Layer 2 of a small transformer language model trained on English Wikipedia (8 layers, counted from 0, width 128).
A neuron adds its activation times its output weights to the MLP's output. To switch it off is to set its activation to zero at one token and run the rest of the model.

Output weights of the MLP neurons that the questions are about. A number n stands for (n - 500) times 0.0017.
n34: 521 720 612 589 654 607 293 460 371 500 234 507 710 732 500 512 734 542 409 471 552 419 533 429 698 403 567 528 540 489 466 630 729 608 566 405 554 319 543 299 474 536 352 571 614 443 316 480 458 732 535 744 577 451 500 377 303 570 474 337 399 703 475 503 492 429 364 556 421 347 610 588 489 393 759 428 366 356 479 581 429 536 465 472 790 664 356 643 591 601 639 448 541 614 313 534 625 368 569 504 507 287 352 389 527 555 466 504 510 347 460 410 389 248 434 589 430 410 660 591 218 537 550 535 310 582 584 424
n66: 444 401 643 412 446 417 561 780 563 336 439 699 549 609 969 483 578 539 648 438 451 622 617 550 523 386 471 528 500 433 532 330 573 466 586 590 420 635 579 533 683 214 599 396 349 628 634 700 400 667 545 717 502 605 465 606 441 420 438 452 359 637 323 450 258 452 500 492 392 414 760 481 512 411 801 323 422 513 431 504 424 598 382 391 614 376 281 457 266 445 689 461 639 575 317 347 464 376 265 795 527 466 605 517 496 411 410 467 550 500 427 444 485 518 366 329 730 415 434 483 611 462 579 493 483 584 485 331
n150: 602 557 394 448 288 475 591 455 152 363 629 511 403 682 361 624 560 414 601 596 643 757 467 733 620 653 300 315 371 249 531 627 517 602 492 340 631 269 747 325 423 604 288 371 605 741 474 463 547 500 569 268 331 496 257 273 526 396 495 511 583 654 418 477 394 740 153 438 337 415 373 703 593 532 444 396 484 399 444 644 411 567 729 484 684 422 617 589 469 324 543 404 394 674 452 615 710 520 598 373 250 458 437 477 530 570 609 491 504 694 598 482 512 416 410 574 741 685 481 573 645 467 363 520 491 568 570 420
n152: 393 631 687 503 608 420 605 794 607 504 465 447 730 226 483 594 467 458 352 582 461 350 479 468 588 405 463 690 513 569 589 661 318 429 396 614 442 665 516 389 521 531 524 361 320 406 544 598 568 377 513 232 483 626 715 624 639 389 434 516 479 624 535 500 291 673 637 450 464 602 550 428 703 432 520 476 335 551 503 335 321 504 439 614 614 481 422 647 504 253 540 523 481 480 347 322 337 681 300 575 309 496 443 648 515 365 448 595 410 450 451 451 639 529 395 479 585 497 504 500 606 511 646 240 548 516 426 650
n167: 590 376 515 454 469 491 440 472 333 384 537 619 394 705 220 340 681 464 444 566 579 458 484 492 656 535 509 518 460 462 478 453 535 543 400 551 561 370 419 469 572 472 327 532 520 432 431 554 567 523 390 390 599 477 390 385 465 433 622 617 452 591 518 552 500 642 523 397 687 559 360 441 300 633 481 593 540 435 607 514 458 229 459 445 240 520 403 610 398 462 481 562 585 716 518 497 684 503 493 565 365 353 518 320 460 727 585 397 608 515 462 632 417 386 582 659 407 739 478 638 602 526 639 455 426 371 449 670
n180: 714 680 488 504 288 452 452 424 427 389 378 484 458 589 508 525 500 567 539 481 413 134 374 555 508 549 596 569 307 578 477 303 255 525 573 312 445 473 515 686 746 440 538 260 496 554 559 697 357 761 232 161 495 496 701 372 286 611 398 366 487 828 583 428 308 800 408 673 442 455 541 448 545 450 683 483 801 545 686 524 430 632 618 550 628 574 403 613 659 536 446 443 718 591 509 559 521 596 673 416 651 594 383 461 331 313 548 538 189 570 543 420 835 306 188 443 583 414 341 534 539 584 300 766 368 690 312 718
n216: 514 492 613 393 487 418 779 656 636 231 544 317 337 520 532 537 525 444 681 701 157 450 643 541 525 859 699 224 544 512 453 364 408 412 512 558 385 416 533 366 411 508 472 388 701 769 436 445 352 580 627 616 307 534 558 302 481 383 467 578 413 423 267 561 537 623 470 475 413 500 332 570 631 676 615 664 536 465 551 491 582 323 721 661 537 400 685 464 710 388 450 607 436 700 397 441 389 532 352 487 630 750 449 441 666 469 425 544 589 562 350 518 730 353 699 479 577 332 505 482 404 195 321 337 596 542 576 245
n218: 513 572 472 593 184 443 642 504 511 593 593 339 504 533 634 405 663 420 327 530 511 460 477 490 338 287 474 468 645 276 462 402 262 647 568 427 745 331 500 149 481 701 627 699 677 421 404 448 442 441 569 717 448 327 500 573 592 480 428 372 644 551 611 675 582 588 597 581 664 94 358 575 536 470 459 278 391 285 363 538 545 479 657 500 332 411 553 509 574 570 648 572 571 535 463 481 652 530 707 484 605 170 636 445 480 570 627 692 591 511 454 570 556 518 466 454 500 399 428 423 384 686 636 489 285 684 407 635
n231: 748 486 451 514 463 370 276 806 589 466 334 630 370 425 241 201 711 477 486 345 239 620 273 524 492 344 546 427 382 375 133 438 342 456 467 643 317 604 679 674 462 311 915 367 261 465 344 635 539 510 593 688 604 490 678 661 616 813 205 334 313 804 262 530 516 349 423 608 283 656 370 401 695 653 443 695 334 660 636 580 788 500 504 644 484 572 561 516 557 677 657 473 487 287 411 282 500 259 399 531 368 703 500 592 303 433 638 426 789 578 741 719 425 448 480 461 464 689 517 679 813 446 228 376 522 616 327 420
n247: 633 672 589 601 592 596 735 258 207 602 553 380 653 589 350 349 517 470 479 655 195 528 391 710 449 597 404 514 602 314 526 558 436 538 603 376 605 504 505 404 409 349 153 794 612 616 500 410 530 435 515 579 438 483 650 230 577 345 206 428 695 477 271 694 618 538 407 513 300 378 582 432 504 559 610 541 500 443 459 752 539 559 635 697 538 273 588 422 567 680 397 457 678 490 683 354 622 458 704 397 390 495 348 593 277 536 569 855 619 504 464 540 484 620 310 399 566 574 309 336 590 209 430 388 674 728 497 287
n305: 495 534 648 407 557 404 697 832 622 630 615 722 487 342 317 329 417 529 386 445 684 618 480 470 559 480 504 674 601 540 564 864 443 455 705 664 310 377 176 461 425 578 531 638 377 512 362 561 401 446 538 210 569 599 680 443 419 348 509 377 731 279 666 642 622 471 551 322 635 355 306 388 479 451 453 520 606 429 318 439 691 431 598 550 684 517 551 603 380 423 528 474 422 370 558 381 543 639 296 500 391 246 730 397 375 804 570 717 439 394 574 497 562 188 325 713 315 277 425 482 488 415 483 561 588 485 454 504
n390: 415 529 558 626 439 539 437 543 544 620 624 440 623 656 343 341 590 415 671 582 610 635 229 582 565 321 598 444 496 496 443 205 460 469 547 662 477 472 249 418 449 370 381 568 581 244 496 365 301 792 202 475 524 241 395 619 489 387 887 390 396 435 465 491 767 504 625 396 432 635 581 550 357 766 611 573 624 594 691 638 368 662 339 511 407 809 417 494 226 413 445 518 511 461 561 707 729 508 390 437 557 451 195 421 640 466 507 320 567 481 415 517 362 424 503 472 612 469 592 376 546 595 709 684 506 664 410 412
n415: 556 525 736 574 513 477 672 325 665 465 404 603 783 482 515 710 607 328 530 493 458 518 397 471 599 423 456 529 455 511 456 459 329 543 560 456 559 500 376 600 557 407 537 640 547 402 532 627 584 303 541 400 516 496 496 731 370 367 433 566 871 904 555 464 457 402 464 546 586 456 492 503 516 416 444 451 316 636 493 671 529 550 360 423 264 411 577 506 594 524 473 525 549 408 274 332 515 166 357 725 476 457 504 249 659 675 595 624 200 417 483 384 589 477 466 727 328 619 250 509 541 723 468 380 728 313 531 370
n429: 646 544 566 528 411 424 433 677 544 365 612 496 357 463 343 623 495 692 533 693 462 532 462 333 467 553 299 472 272 599 573 526 413 828 373 850 181 524 533 604 773 134 653 422 368 829 704 491 361 461 734 435 576 598 714 577 509 576 656 530 756 80 505 388 419 212 681 703 612 371 220 220 515 349 472 346 500 545 426 229 316 433 678 408 372 753 253 435 429 696 563 620 689 310 472 524 422 689 188 628 500 522 322 707 291 495 662 490 572 604 448 778 704 683 411 332 510 300 595 548 271 697 599 396 569 469 597 337
n451: 590 516 506 272 443 500 469 470 564 451 453 512 359 330 654 547 493 400 548 560 524 464 459 353 590 444 474 647 721 596 656 537 581 426 551 441 443 450 532 594 609 382 625 433 500 472 468 543 656 486 570 431 129 550 511 388 554 537 334 444 553 443 473 470 430 468 369 545 623 382 543 674 532 442 348 629 588 482 396 496 642 403 262 507 426 397 536 698 385 427 552 439 592 661 527 667 580 548 529 385 487 637 563 615 406 360 500 583 602 477 92 635 423 662 522 483 500 507 443 515 456 510 460 500 552 465 517 487
n479: 592 472 572 287 403 362 520 607 537 462 479 379 518 448 599 530 395 329 623 605 443 519 530 365 672 411 422 680 607 513 640 525 510 412 493 568 303 555 582 530 570 385 569 476 448 510 521 555 590 615 577 514 268 465 548 381 618 425 369 424 387 649 406 529 485 512 361 524 638 507 559 710 476 340 648 758 470 451 497 470 596 551 276 445 462 242 446 582 315 485 500 370 690 790 595 589 484 537 528 569 534 542 345 639 511 395 624 456 628 442 233 541 379 512 511 459 479 520 413 481 599 517 666 510 482 537 492 526

Each question names a token from some text and the token that comes next. It shows the activations a of the neurons there, in the order above. A number n stands for (n - 500) times 0.042.

Then comes g, the gradient of the next token's log-probability with respect to the MLP's output, scaled to length 1. A neuron's effect is roughly proportional to its activation times (output weights . g). A number n stands for (n - 500) times 0.001.

"ant", then "z"
a: 499 656 524 496 502 640 631 500 733 498 500 513 500 576 919 935
g: 555 499 513 502 540 554 487 519 513 438 543 591 423 425 588 540 315 608 443 437 463 535 432 589 409 595 517 396 672 606 500 514 511 386 483 294 478 637 552 472 320 554 505 418 444 462 455 557 392 345 487 321 584 416 538 554 565 625 402 419 394 439 413 315 671 471 373 527 704 491 508 486 483 524 443 455 522 609 461 433 494 570 537 572 466 590 584 467 517 525 541 572 312 392 549 521 458 444 535 407 489 577 529 381 530 567 432 392 499 400 703 569 567 516 700 464 599 564 374 629 641 374 394 572 473 656 659 542
Which neuron, switched off, lowers the next token's probability most? n231

"-", then " Total"
a: 499 496 500 497 500 500 497 587 500 496 500 500 500 500 887 872
g: 507 517 619 460 372 562 496 485 478 214 396 510 576 401 562 535 611 475 536 371 450 486 377 433 387 439 434 547 538 505 434 499 414 541 571 565 666 573 450 447 661 625 543 652 595 494 621 469 449 459 451 573 490 341 426 591 546 574 508 391 499 476 669 479 454 578 622 570 651 563 582 342 644 515 531 487 469 593 414 423 570 486 524 215 572 637 420 426 403 656 445 518 548 481 535 549 491 562 373 481 494 348 568 371 506 553 434 501 554 538 511 469 577 511 637 407 541 217 543 497 387 546 489 494 438 552 533 432
Which neuron, switched off, lowers the next token's probability most? n218

" R", then "ica"
a: 500 500 500 500 564 500 500 497 500 500 496 500 500 500 895 909
g: 556 529 528 489 487 448 412 572 445 436 565 497 441 473 266 460 600 529 585 409 508 508 605 486 588 537 470 401 501 511 394 515 533 343 488 474 491 497 694 381 454 503 593 560 624 641 520 363 565 456 636 611 634 483 472 536 405 617 589 685 415 676 526 422 334 533 508 387 589 577 351 675 555 470 529 324 467 404 444 351 509 355 559 525 436 554 586 515 517 442 562 572 404 538 398 536 517 493 392 558 509 547 565 509 382 449 474 433 484 434 617 480 474 490 470 528 725 337 456 678 514 495 549 354 316 467 469 686
Which neuron, switched off, lowers the next token's probability most? n167

"av", then "en"
a: 583 532 498 500 559 500 500 499 499 500 500 570 500 500 946 903
g: 247 511 534 538 517 472 407 594 418 366 655 570 529 502 583 538 374 524 609 587 536 378 605 541 628 429 453 553 521 499 516 574 680 352 457 412 575 512 479 451 532 535 333 278 501 603 493 500 584 489 452 541 660 479 575 412 396 612 382 616 586 591 465 550 278 522 471 393 579 429 508 525 403 487 460 505 486 485 496 441 457 631 473 446 454 512 470 445 662 456 572 482 427 685 463 586 433 420 549 446 634 502 623 276 433 556 458 435 524 294 497 392 356 415 527 573 622 544 447 583 560 465 463 546 587 521 629 605
Which neuron, switched off, raises the next token's probability most? n390

" pass", then " def"
a: 540 497 500 496 529 500 500 496 500 500 564 499 499 500 965 786
g: 538 546 348 471 621 476 419 370 516 623 567 388 418 421 504 522 396 466 601 478 606 513 435 781 512 416 356 523 447 536 354 579 479 701 366 397 455 395 483 368 449 449 478 532 657 564 398 452 399 480 495 587 625 405 677 519 530 319 479 451 534 518 500 482 419 574 480 434 533 669 384 505 469 513 459 503 448 467 602 398 526 599 637 549 651 436 454 614 557 587 607 502 560 630 575 427 367 533 359 505 429 660 597 599 480 562 494 573 545 460 478 528 463 521 467 409 640 361 486 395 533 402 463 361 599 657 507 434
Which neuron, switched off, raises the next token's probability most? n451

",", then " becom"
a: 500 587 500 500 500 500 500 500 500 500 500 499 500 500 886 829
g: 457 443 474 564 231 571 383 499 390 443 461 511 380 491 479 439 567 560 499 431 620 497 628 469 471 379 432 464 631 501 393 413 450 308 681 465 379 595 387 562 568 550 520 550 575 605 583 455 486 496 468 543 738 507 440 507 436 558 554 438 373 471 500 456 439 293 619 497 460 623 383 626 530 605 697 632 373 470 337 521 576 410 466 427 573 632 497 600 383 645 545 509 440 462 412 492 488 448 527 574 519 650 494 442 453 501 428 563 429 293 625 518 498 645 469 516 513 582 514 581 490 548 618 634 440 410 527 515
Which neuron, switched off, lowers the next token's probability most? n66

"27", then "0"
a: 521 496 500 569 500 500 514 500 500 500 593 497 500 500 976 907
g: 615 494 460 532 402 464 519 588 580 501 529 374 412 527 496 360 636 450 607 640 454 477 510 399 517 524 567 543 471 513 669 311 522 649 610 443 446 492 493 499 412 759 381 537 564 693 488 464 519 576 422 604 454 458 517 457 570 533 425 430 586 514 538 514 420 530 539 498 633 558 414 471 554 427 583 580 540 392 405 518 735 657 324 538 407 436 415 328 395 469 530 487 419 556 614 442 611 316 608 402 491 469 489 573 562 373 465 474 424 449 394 549 592 443 568 486 590 423 503 357 518 363 319 535 690 427 480 526
Which neuron, switched off, raises the next token's probability most? n152

"umber", then " of"
a: 507 498 522 581 512 500 499 496 500 624 594 581 500 500 895 912
g: 640 489 441 532 446 410 543 596 433 596 439 638 566 362 369 503 497 574 529 355 586 551 430 488 341 568 503 544 551 526 596 378 431 448 727 661 582 308 404 434 552 522 665 492 510 385 487 429 426 428 511 404 629 593 467 436 459 492 411 569 371 424 586 554 513 647 621 596 627 520 584 454 399 614 407 340 582 474 492 457 506 632 458 549 393 494 556 539 613 391 486 546 524 458 368 523 424 529 502 469 587 505 573 222 489 520 537 454 333 358 610 411 430 491 598 648 529 467 510 637 484 426 375 542 540 590 554 478
Which neuron, switched off, lowers the next token's probability most? n305

"==", then "C"
a: 500 500 500 500 543 569 520 510 500 500 498 499 500 500 896 774
g: 474 424 401 423 703 464 682 492 431 522 444 486 602 495 416 613 504 527 434 491 568 591 463 543 466 441 381 294 551 428 545 515 395 343 649 582 554 546 553 519 550 530 602 425 512 434 429 574 598 408 568 493 560 504 693 491 500 221 449 470 377 474 334 462 523 567 632 574 554 461 589 609 515 501 482 462 489 469 406 698 533 667 456 510 570 510 378 414 470 486 575 290 414 517 516 408 494 544 545 557 445 508 460 490 364 586 626 658 437 400 540 599 499 589 318 648 474 460 381 421 463 428 540 453 604 506 672 435
Which neuron, switched off, raises the next token's probability most? n180

"os", then " Euro"
a: 498 583 500 496 500 497 496 500 501 500 563 496 520 496 942 869
g: 602 675 448 593 425 360 530 534 544 532 519 389 472 567 476 648 522 562 500 625 467 545 494 380 371 399 567 511 489 403 609 457 530 418 454 394 560 372 381 517 354 672 580 429 574 519 536 382 561 656 615 419 311 501 508 638 580 549 464 445 533 532 588 454 543 481 543 514 442 426 434 486 461 589 449 560 430 574 464 635 647 463 476 464 446 361 411 676 566 404 566 520 614 684 608 550 493 447 487 474 550 391 551 484 477 365 687 576 501 634 309 413 428 449 498 310 552 403 487 547 495 535 568 264 603 400 426 472
Which neuron, switched off, lowers the next token's probability most? n451

" D", then "ard"
a: 496 505 500 500 496 500 497 496 500 500 498 500 500 500 931 906
g: 439 502 415 617 484 651 387 444 528 475 485 564 583 501 552 493 456 571 495 647 556 434 401 470 524 307 387 496 492 438 676 598 613 399 549 575 466 402 369 410 460 473 503 462 512 282 558 600 623 592 480 381 496 461 613 505 616 545 360 519 469 568 535 643 470 456 414 466 606 492 558 604 419 460 451 441 681 409 496 556 419 635 398 629 456 554 515 478 444 657 483 446 507 513 427 484 573 357 533 484 402 491 476 431 552 588 640 499 351 499 411 221 540 636 432 364 514 434 669 515 482 673 645 468 457 654 421 454
Which neuron, switched off, lowers the next token's probability most? n479

"ering", then " off"
a: 500 500 703 497 500 497 597 500 497 565 497 498 544 500 957 864
g: 434 524 434 372 702 390 430 405 559 460 632 355 533 452 584 564 632 595 410 639 378 362 460 629 458 574 490 493 402 498 500 518 536 448 504 524 341 519 586 578 701 680 369 375 599 471 577 460 745 536 483 679 527 477 463 481 367 628 597 500 565 506 469 516 525 716 536 468 572 582 483 431 563 492 448 433 420 496 606 475 359 480 553 560 498 565 376 441 427 518 533 616 477 626 453 471 509 502 422 479 443 421 448 708 505 397 464 511 425 462 420 603 460 412 430 417 584 571 438 452 439 481 387 378 288 531 533 606
Which neuron, switched off, lowers the next token's probability most? n216

" Se", then "if"
a: 504 500 500 496 544 500 500 590 500 500 548 499 500 500 961 885
g: 452 486 512 633 372 462 529 485 416 391 582 365 554 415 540 408 542 378 459 462 222 423 509 466 438 540 694 504 466 380 516 425 296 637 586 471 347 509 540 444 619 517 657 386 598 568 633 367 365 561 606 444 282 410 533 607 536 550 539 614 489 601 428 504 609 558 587 476 652 550 347 409 612 513 423 509 429 463 599 500 364 436 475 657 422 555 662 517 400 547 441 537 512 366 498 484 495 552 469 626 484 565 514 582 559 487 504 458 661 483 439 534 559 545 569 482 358 506 598 395 487 566 654 470 471 495 472 583
Which neuron, switched off, raises the next token's probability most? n305

" consid", then "ering"
a: 600 503 500 496 498 500 500 585 500 500 507 496 497 500 956 816
g: 518 426 361 535 602 403 366 356 481 595 491 547 555 564 557 453 537 431 385 334 597 470 474 465 534 431 510 445 622 611 473 497 620 371 599 638 424 553 543 527 453 507 535 624 477 569 528 325 366 408 494 722 421 467 732 476 384 600 369 459 523 663 382 416 575 533 597 605 394 457 484 409 380 523 577 473 403 570 633 502 436 407 646 483 466 514 582 417 471 500 359 577 609 571 470 552 489 438 478 252 447 640 595 458 485 524 501 576 513 438 597 530 305 452 511 504 518 545 539 629 473 611 493 481 340 521 505 641
Which neuron, switched off, lowers the next token's probability most? n34

"unt", then " in"
a: 595 497 611 585 500 500 496 506 531 535 500 506 582 499 923 845
g: 359 610 312 488 554 557 334 661 271 566 511 614 390 469 436 449 534 495 472 405 340 497 489 569 384 514 447 583 350 579 553 515 487 601 607 521 462 529 510 424 519 337 410 470 515 497 540 505 595 599 486 339 363 589 515 436 598 543 477 553 382 581 639 534 642 677 437 525 617 714 439 356 546 455 433 438 485 457 488 600 451 502 647 514 590 371 546 480 512 325 611 503 508 484 485 588 577 513 534 400 557 526 445 377 499 621 700 394 526 628 553 391 448 470 532 338 535 387 427 484 530 586 481 648 527 474 500 498
Which neuron, switched off, lowers the next token's probability most? n150

" Conn", then "ect"
a: 567 499 500 499 514 500 498 498 500 500 626 551 499 500 931 863
g: 478 473 539 466 577 422 292 523 469 544 363 527 503 508 430 550 723 512 548 434 456 519 631 524 470 631 382 628 465 479 448 535 436 406 497 529 557 406 425 300 564 407 594 440 573 522 540 509 345 572 521 564 606 501 460 393 470 606 467 569 557 541 593 406 424 601 450 526 615 468 453 604 650 576 561 471 464 440 326 376 425 492 520 506 510 472 470 383 515 510 440 431 621 314 574 458 521 488 527 448 584 448 491 506 432 495 447 713 611 252 697 591 353 492 425 550 737 381 641 628 583 525 358 517 562 467 444 512
Which neuron, switched off, lowers the next token's probability most? n34

"un", then " Dav"
a: 557 501 611 505 500 498 657 499 497 498 499 500 567 500 941 921
g: 447 485 594 537 438 379 708 387 510 410 522 463 526 615 338 562 475 465 499 560 512 555 695 550 477 469 637 585 506 596 389 488 573 531 593 407 637 549 462 424 397 743 557 372 692 500 569 517 411 433 404 438 553 514 547 262 566 513 438 566 515 474 561 531 503 486 599 587 551 547 459 477 364 539 470 487 524 439 501 506 415 449 639 632 469 347 717 408 663 519 426 453 426 419 371 412 503 484 554 515 515 440 405 395 511 621 517 442 494 484 440 494 617 470 360 375 441 534 628 422 381 626 352 543 353 465 627 560
Which neuron, switched off, lowers the next token's probability most? n216

"0", then ","
a: 501 523 500 537 500 500 496 500 500 499 558 500 496 500 919 897
g: 485 462 519 452 544 483 547 578 437 549 497 489 551 423 309 504 619 490 506 571 474 560 503 405 382 570 537 597 507 357 468 497 356 607 556 573 411 363 506 442 448 512 555 537 554 473 591 533 451 617 686 532 549 507 447 312 367 494 627 471 458 447 516 615 457 595 525 446 469 452 489 390 416 452 442 507 412 552 340 613 657 485 476 198 450 511 571 526 612 501 569 688 437 462 397 560 474 441 466 546 551 230 615 356 434 432 459 573 532 544 566 494 515 627 726 581 468 510 460 610 585 709 374 517 438 388 527 610
Which neuron, switched off, lowers the next token's probability most? n305

" National", then " S"
a: 498 500 497 497 602 500 500 500 500 583 498 496 500 500 859 827
g: 499 635 495 425 492 417 589 384 526 557 160 485 507 496 567 558 466 401 494 501 450 471 660 716 504 487 639 388 457 520 518 481 393 623 539 412 343 458 487 369 409 501 411 572 519 552 367 526 523 514 541 468 556 434 412 354 480 338 493 439 667 523 502 560 458 543 373 470 513 331 534 531 481 591 648 401 580 557 397 483 607 338 656 556 539 445 543 551 617 629 400 507 490 542 554 455 522 572 442 563 518 543 522 373 531 497 535 576 530 665 510 488 471 459 612 384 612 658 567 648 606 430 558 351 458 378 354 522
Which neuron, switched off, lowers the next token's probability most? n247

".", then " Joseph"
a: 504 537 500 496 500 500 497 522 500 500 500 498 500 497 887 797
g: 483 556 497 399 471 408 576 507 514 550 482 426 468 551 569 363 498 332 598 639 498 529 517 399 566 407 503 461 561 440 619 514 616 490 525 543 524 447 539 516 606 494 481 504 479 508 545 533 599 671 449 436 15 558 553 561 630 484 482 500 509 507 417 634 512 505 467 385 502 503 523 516 501 483 417 672 516 484 398 553 666 486 308 557 470 470 533 538 404 397 575 432 607 605 532 511 528 411 579 455 500 486 447 570 475 553 512 489 489 520 125 536 497 437 473 526 408 423 619 444 459 515 561 549 667 428 417 618
Which neuron, switched off, lowers the next token's probability most? n451

")", then " |"
a: 498 508 500 539 500 500 500 499 496 500 500 500 500 499 900 921
g: 605 371 572 371 486 531 619 506 467 479 605 477 658 524 737 429 471 473 594 468 457 467 500 529 478 394 487 494 687 501 509 508 570 392 561 417 570 332 497 631 442 445 727 510 554 523 521 436 362 465 689 379 344 689 444 407 499 441 298 349 483 458 411 340 530 496 495 513 448 526 556 399 469 297 450 453 516 341 472 321 487 579 509 418 460 549 563 428 627 492 501 497 422 538 552 570 541 654 592 529 536 583 487 587 452 455 488 552 599 587 601 517 512 633 483 373 494 545 511 535 507 496 489 601 306 575 640 422
Which neuron, switched off, lowers the next token's probability most? n451

"ival", then " Al"
a: 500 497 571 500 496 652 558 500 634 500 496 530 545 538 875 872
g: 487 458 515 515 515 477 514 451 410 530 480 411 563 498 353 399 353 380 505 639 555 503 526 558 512 582 613 491 471 434 626 495 505 655 499 450 535 409 646 342 416 598 275 451 595 467 470 487 456 605 356 551 305 552 668 384 657 395 537 369 660 528 537 601 526 530 497 536 447 388 495 596 495 490 416 558 561 509 489 545 646 600 624 708 488 487 465 484 372 415 413 398 553 681 555 610 570 533 710 419 496 451 494 479 507 482 537 541 425 531 285 479 462 365 394 508 439 645 477 343 551 521 568 407 600 489 399 535
Which neuron, switched off, lowers the next token's probability most? n479

"el", then " back"
a: 500 564 498 496 499 535 536 499 541 500 500 497 530 581 925 900
g: 411 344 525 468 549 332 483 561 610 561 521 360 646 580 541 571 526 479 684 549 310 517 582 539 383 402 691 556 525 519 591 601 449 398 607 408 529 495 505 320 460 562 419 470 682 436 615 365 507 587 450 687 392 511 453 460 528 544 571 394 587 421 513 596 544 526 536 407 432 393 574 532 467 474 481 491 401 392 581 453 594 608 557 575 531 501 561 415 429 448 449 472 403 483 534 626 536 377 642 538 455 358 455 672 589 518 537 541 539 335 409 670 585 446 400 371 511 354 330 470 609 427 476 522 413 611 457 535
Which neuron, switched off, raises the next token's probability most? n429

"y", then "-in"
a: 497 509 500 500 496 496 551 500 499 499 499 500 503 500 915 906
g: 588 415 458 634 397 507 650 447 387 412 475 606 546 636 384 610 616 435 628 444 387 520 439 459 449 610 563 407 422 434 481 549 512 629 431 523 484 441 374 456 602 393 403 517 644 563 447 604 705 453 397 565 398 558 565 481 383 358 613 488 554 570 449 576 407 541 727 488 292 497 452 402 476 520 531 373 322 569 562 489 413 427 486 595 516 416 544 504 481 446 554 565 592 621 384 497 295 571 497 599 766 579 508 513 478 491 546 646 579 572 422 428 492 477 420 519 454 652 519 407 470 394 502 530 407 463 499 483
Which neuron, switched off, lowers the next token's probability most? n216

" meas", then "ur"
a: 496 500 500 500 575 500 500 497 500 500 500 622 500 500 914 795
g: 453 411 395 523 548 490 648 455 411 502 560 425 540 429 358 499 413 533 605 503 688 463 389 555 504 464 472 567 547 422 500 459 543 524 443 584 421 432 442 431 579 500 449 476 502 348 538 611 335 466 419 645 649 530 598 562 402 484 565 385 688 568 462 565 473 316 616 627 502 548 470 240 511 458 456 433 395 542 617 514 587 608 629 525 574 447 497 450 544 533 560 513 535 322 518 563 554 637 472 438 418 513 430 477 389 330 646 551 512 489 561 618 623 437 337 532 374 349 494 521 470 429 426 564 621 758 586 438
Which neuron, switched off, lowers the next token's probability most? n390

" phot", then "os"
a: 499 496 500 561 542 500 500 500 500 500 547 624 499 500 909 808
g: 499 606 498 641 373 551 686 578 471 461 586 467 507 582 536 546 372 558 620 439 587 649 484 397 500 522 618 515 486 425 573 372 620 436 495 404 404 540 673 552 526 618 511 436 379 505 398 237 540 477 444 524 375 556 335 429 608 383 602 525 432 597 487 363 556 484 387 553 324 468 513 544 605 557 531 661 515 571 408 577 385 566 558 460 435 392 269 445 482 392 613 526 476 493 364 454 463 521 572 491 342 402 410 591 632 556 556 535 574 536 463 466 394 514 532 570 644 455 454 381 570 572 445 638 505 481 624 427
Which neuron, switched off, raises the next token's probability most? n305

" two", then " s"
a: 497 496 500 500 496 496 500 498 501 499 528 512 500 534 900 816
g: 607 707 615 353 489 420 521 594 531 505 415 457 569 565 431 435 509 382 385 462 608 451 563 429 425 526 438 515 595 555 441 469 459 580 430 549 469 445 597 374 504 356 385 532 442 462 475 402 545 492 418 548 437 434 507 406 371 522 635 575 530 534 547 469 631 372 280 498 436 408 570 333 395 565 491 605 681 416 453 586 601 429 523 427 462 608 416 381 612 554 587 540 490 689 466 503 494 438 486 472 505 714 380 544 520 569 412 460 501 421 529 532 399 594 605 327 690 496 500 624 507 382 666 461 635 650 465 614
Which neuron, switched off, lowers the next token's probability most? n479

" ;", then " Head"
a: 698 542 500 496 643 572 498 500 500 535 539 496 500 500 824 930
g: 465 481 522 560 544 454 471 542 597 577 457 399 522 430 375 834 406 563 438 502 561 544 458 579 368 610 429 494 371 464 420 386 483 419 597 502 498 277 571 518 454 362 501 604 472 522 509 553 503 391 360 502 673 470 459 638 509 552 312 454 567 474 586 471 459 521 453 543 548 514 629 652 524 552 407 446 522 511 437 509 585 578 669 606 481 482 554 424 635 552 506 464 422 420 538 422 581 457 533 582 592 627 627 486 444 266 362 654 431 470 593 522 620 380 357 419 483 576 426 458 496 553 363 443 531 669 404 444
Which neuron, switched off, lowers the next token's probability most? n180

" recorded", then " his"
a: 496 516 497 500 544 497 496 500 499 500 500 585 497 499 925 879
g: 618 453 507 385 386 685 580 471 462 465 510 527 419 602 343 485 408 521 498 479 610 761 518 435 481 560 568 523 511 478 419 511 452 407 508 430 522 412 511 598 504 644 541 607 533 460 595 409 236 399 586 432 459 412 448 484 526 534 612 619 520 395 502 468 585 421 450 536 396 486 428 519 452 390 388 535 611 456 436 521 701 514 501 413 454 691 549 544 508 483 570 314 491 512 419 458 496 527 498 260 569 622 392 548 591 449 510 431 318 531 535 649 614 500 582 432 592 436 596 773 463 507 579 505 496 394 457 476
Which neuron, switched off, lowers the next token's probability most? n451

"cept", then "ion"
a: 552 500 498 497 530 500 496 508 500 497 613 504 496 500 893 879
g: 378 389 457 528 448 620 595 510 422 499 701 537 529 373 448 479 632 577 513 419 589 635 425 528 386 563 477 652 572 439 631 449 539 400 377 428 600 572 435 480 560 464 531 586 482 673 503 452 558 503 729 623 693 578 472 470 360 528 607 503 468 375 594 355 489 521 473 510 610 180 563 572 559 432 550 479 502 521 568 486 341 511 473 510 421 425 406 487 557 506 459 511 633 428 633 432 403 428 489 441 657 500 480 488 365 505 524 377 513 534 616 559 545 494 485 485 516 280 498 448 495 346 459 370 512 415 507 622
Which neuron, switched off, lowers the next token's probability most? n305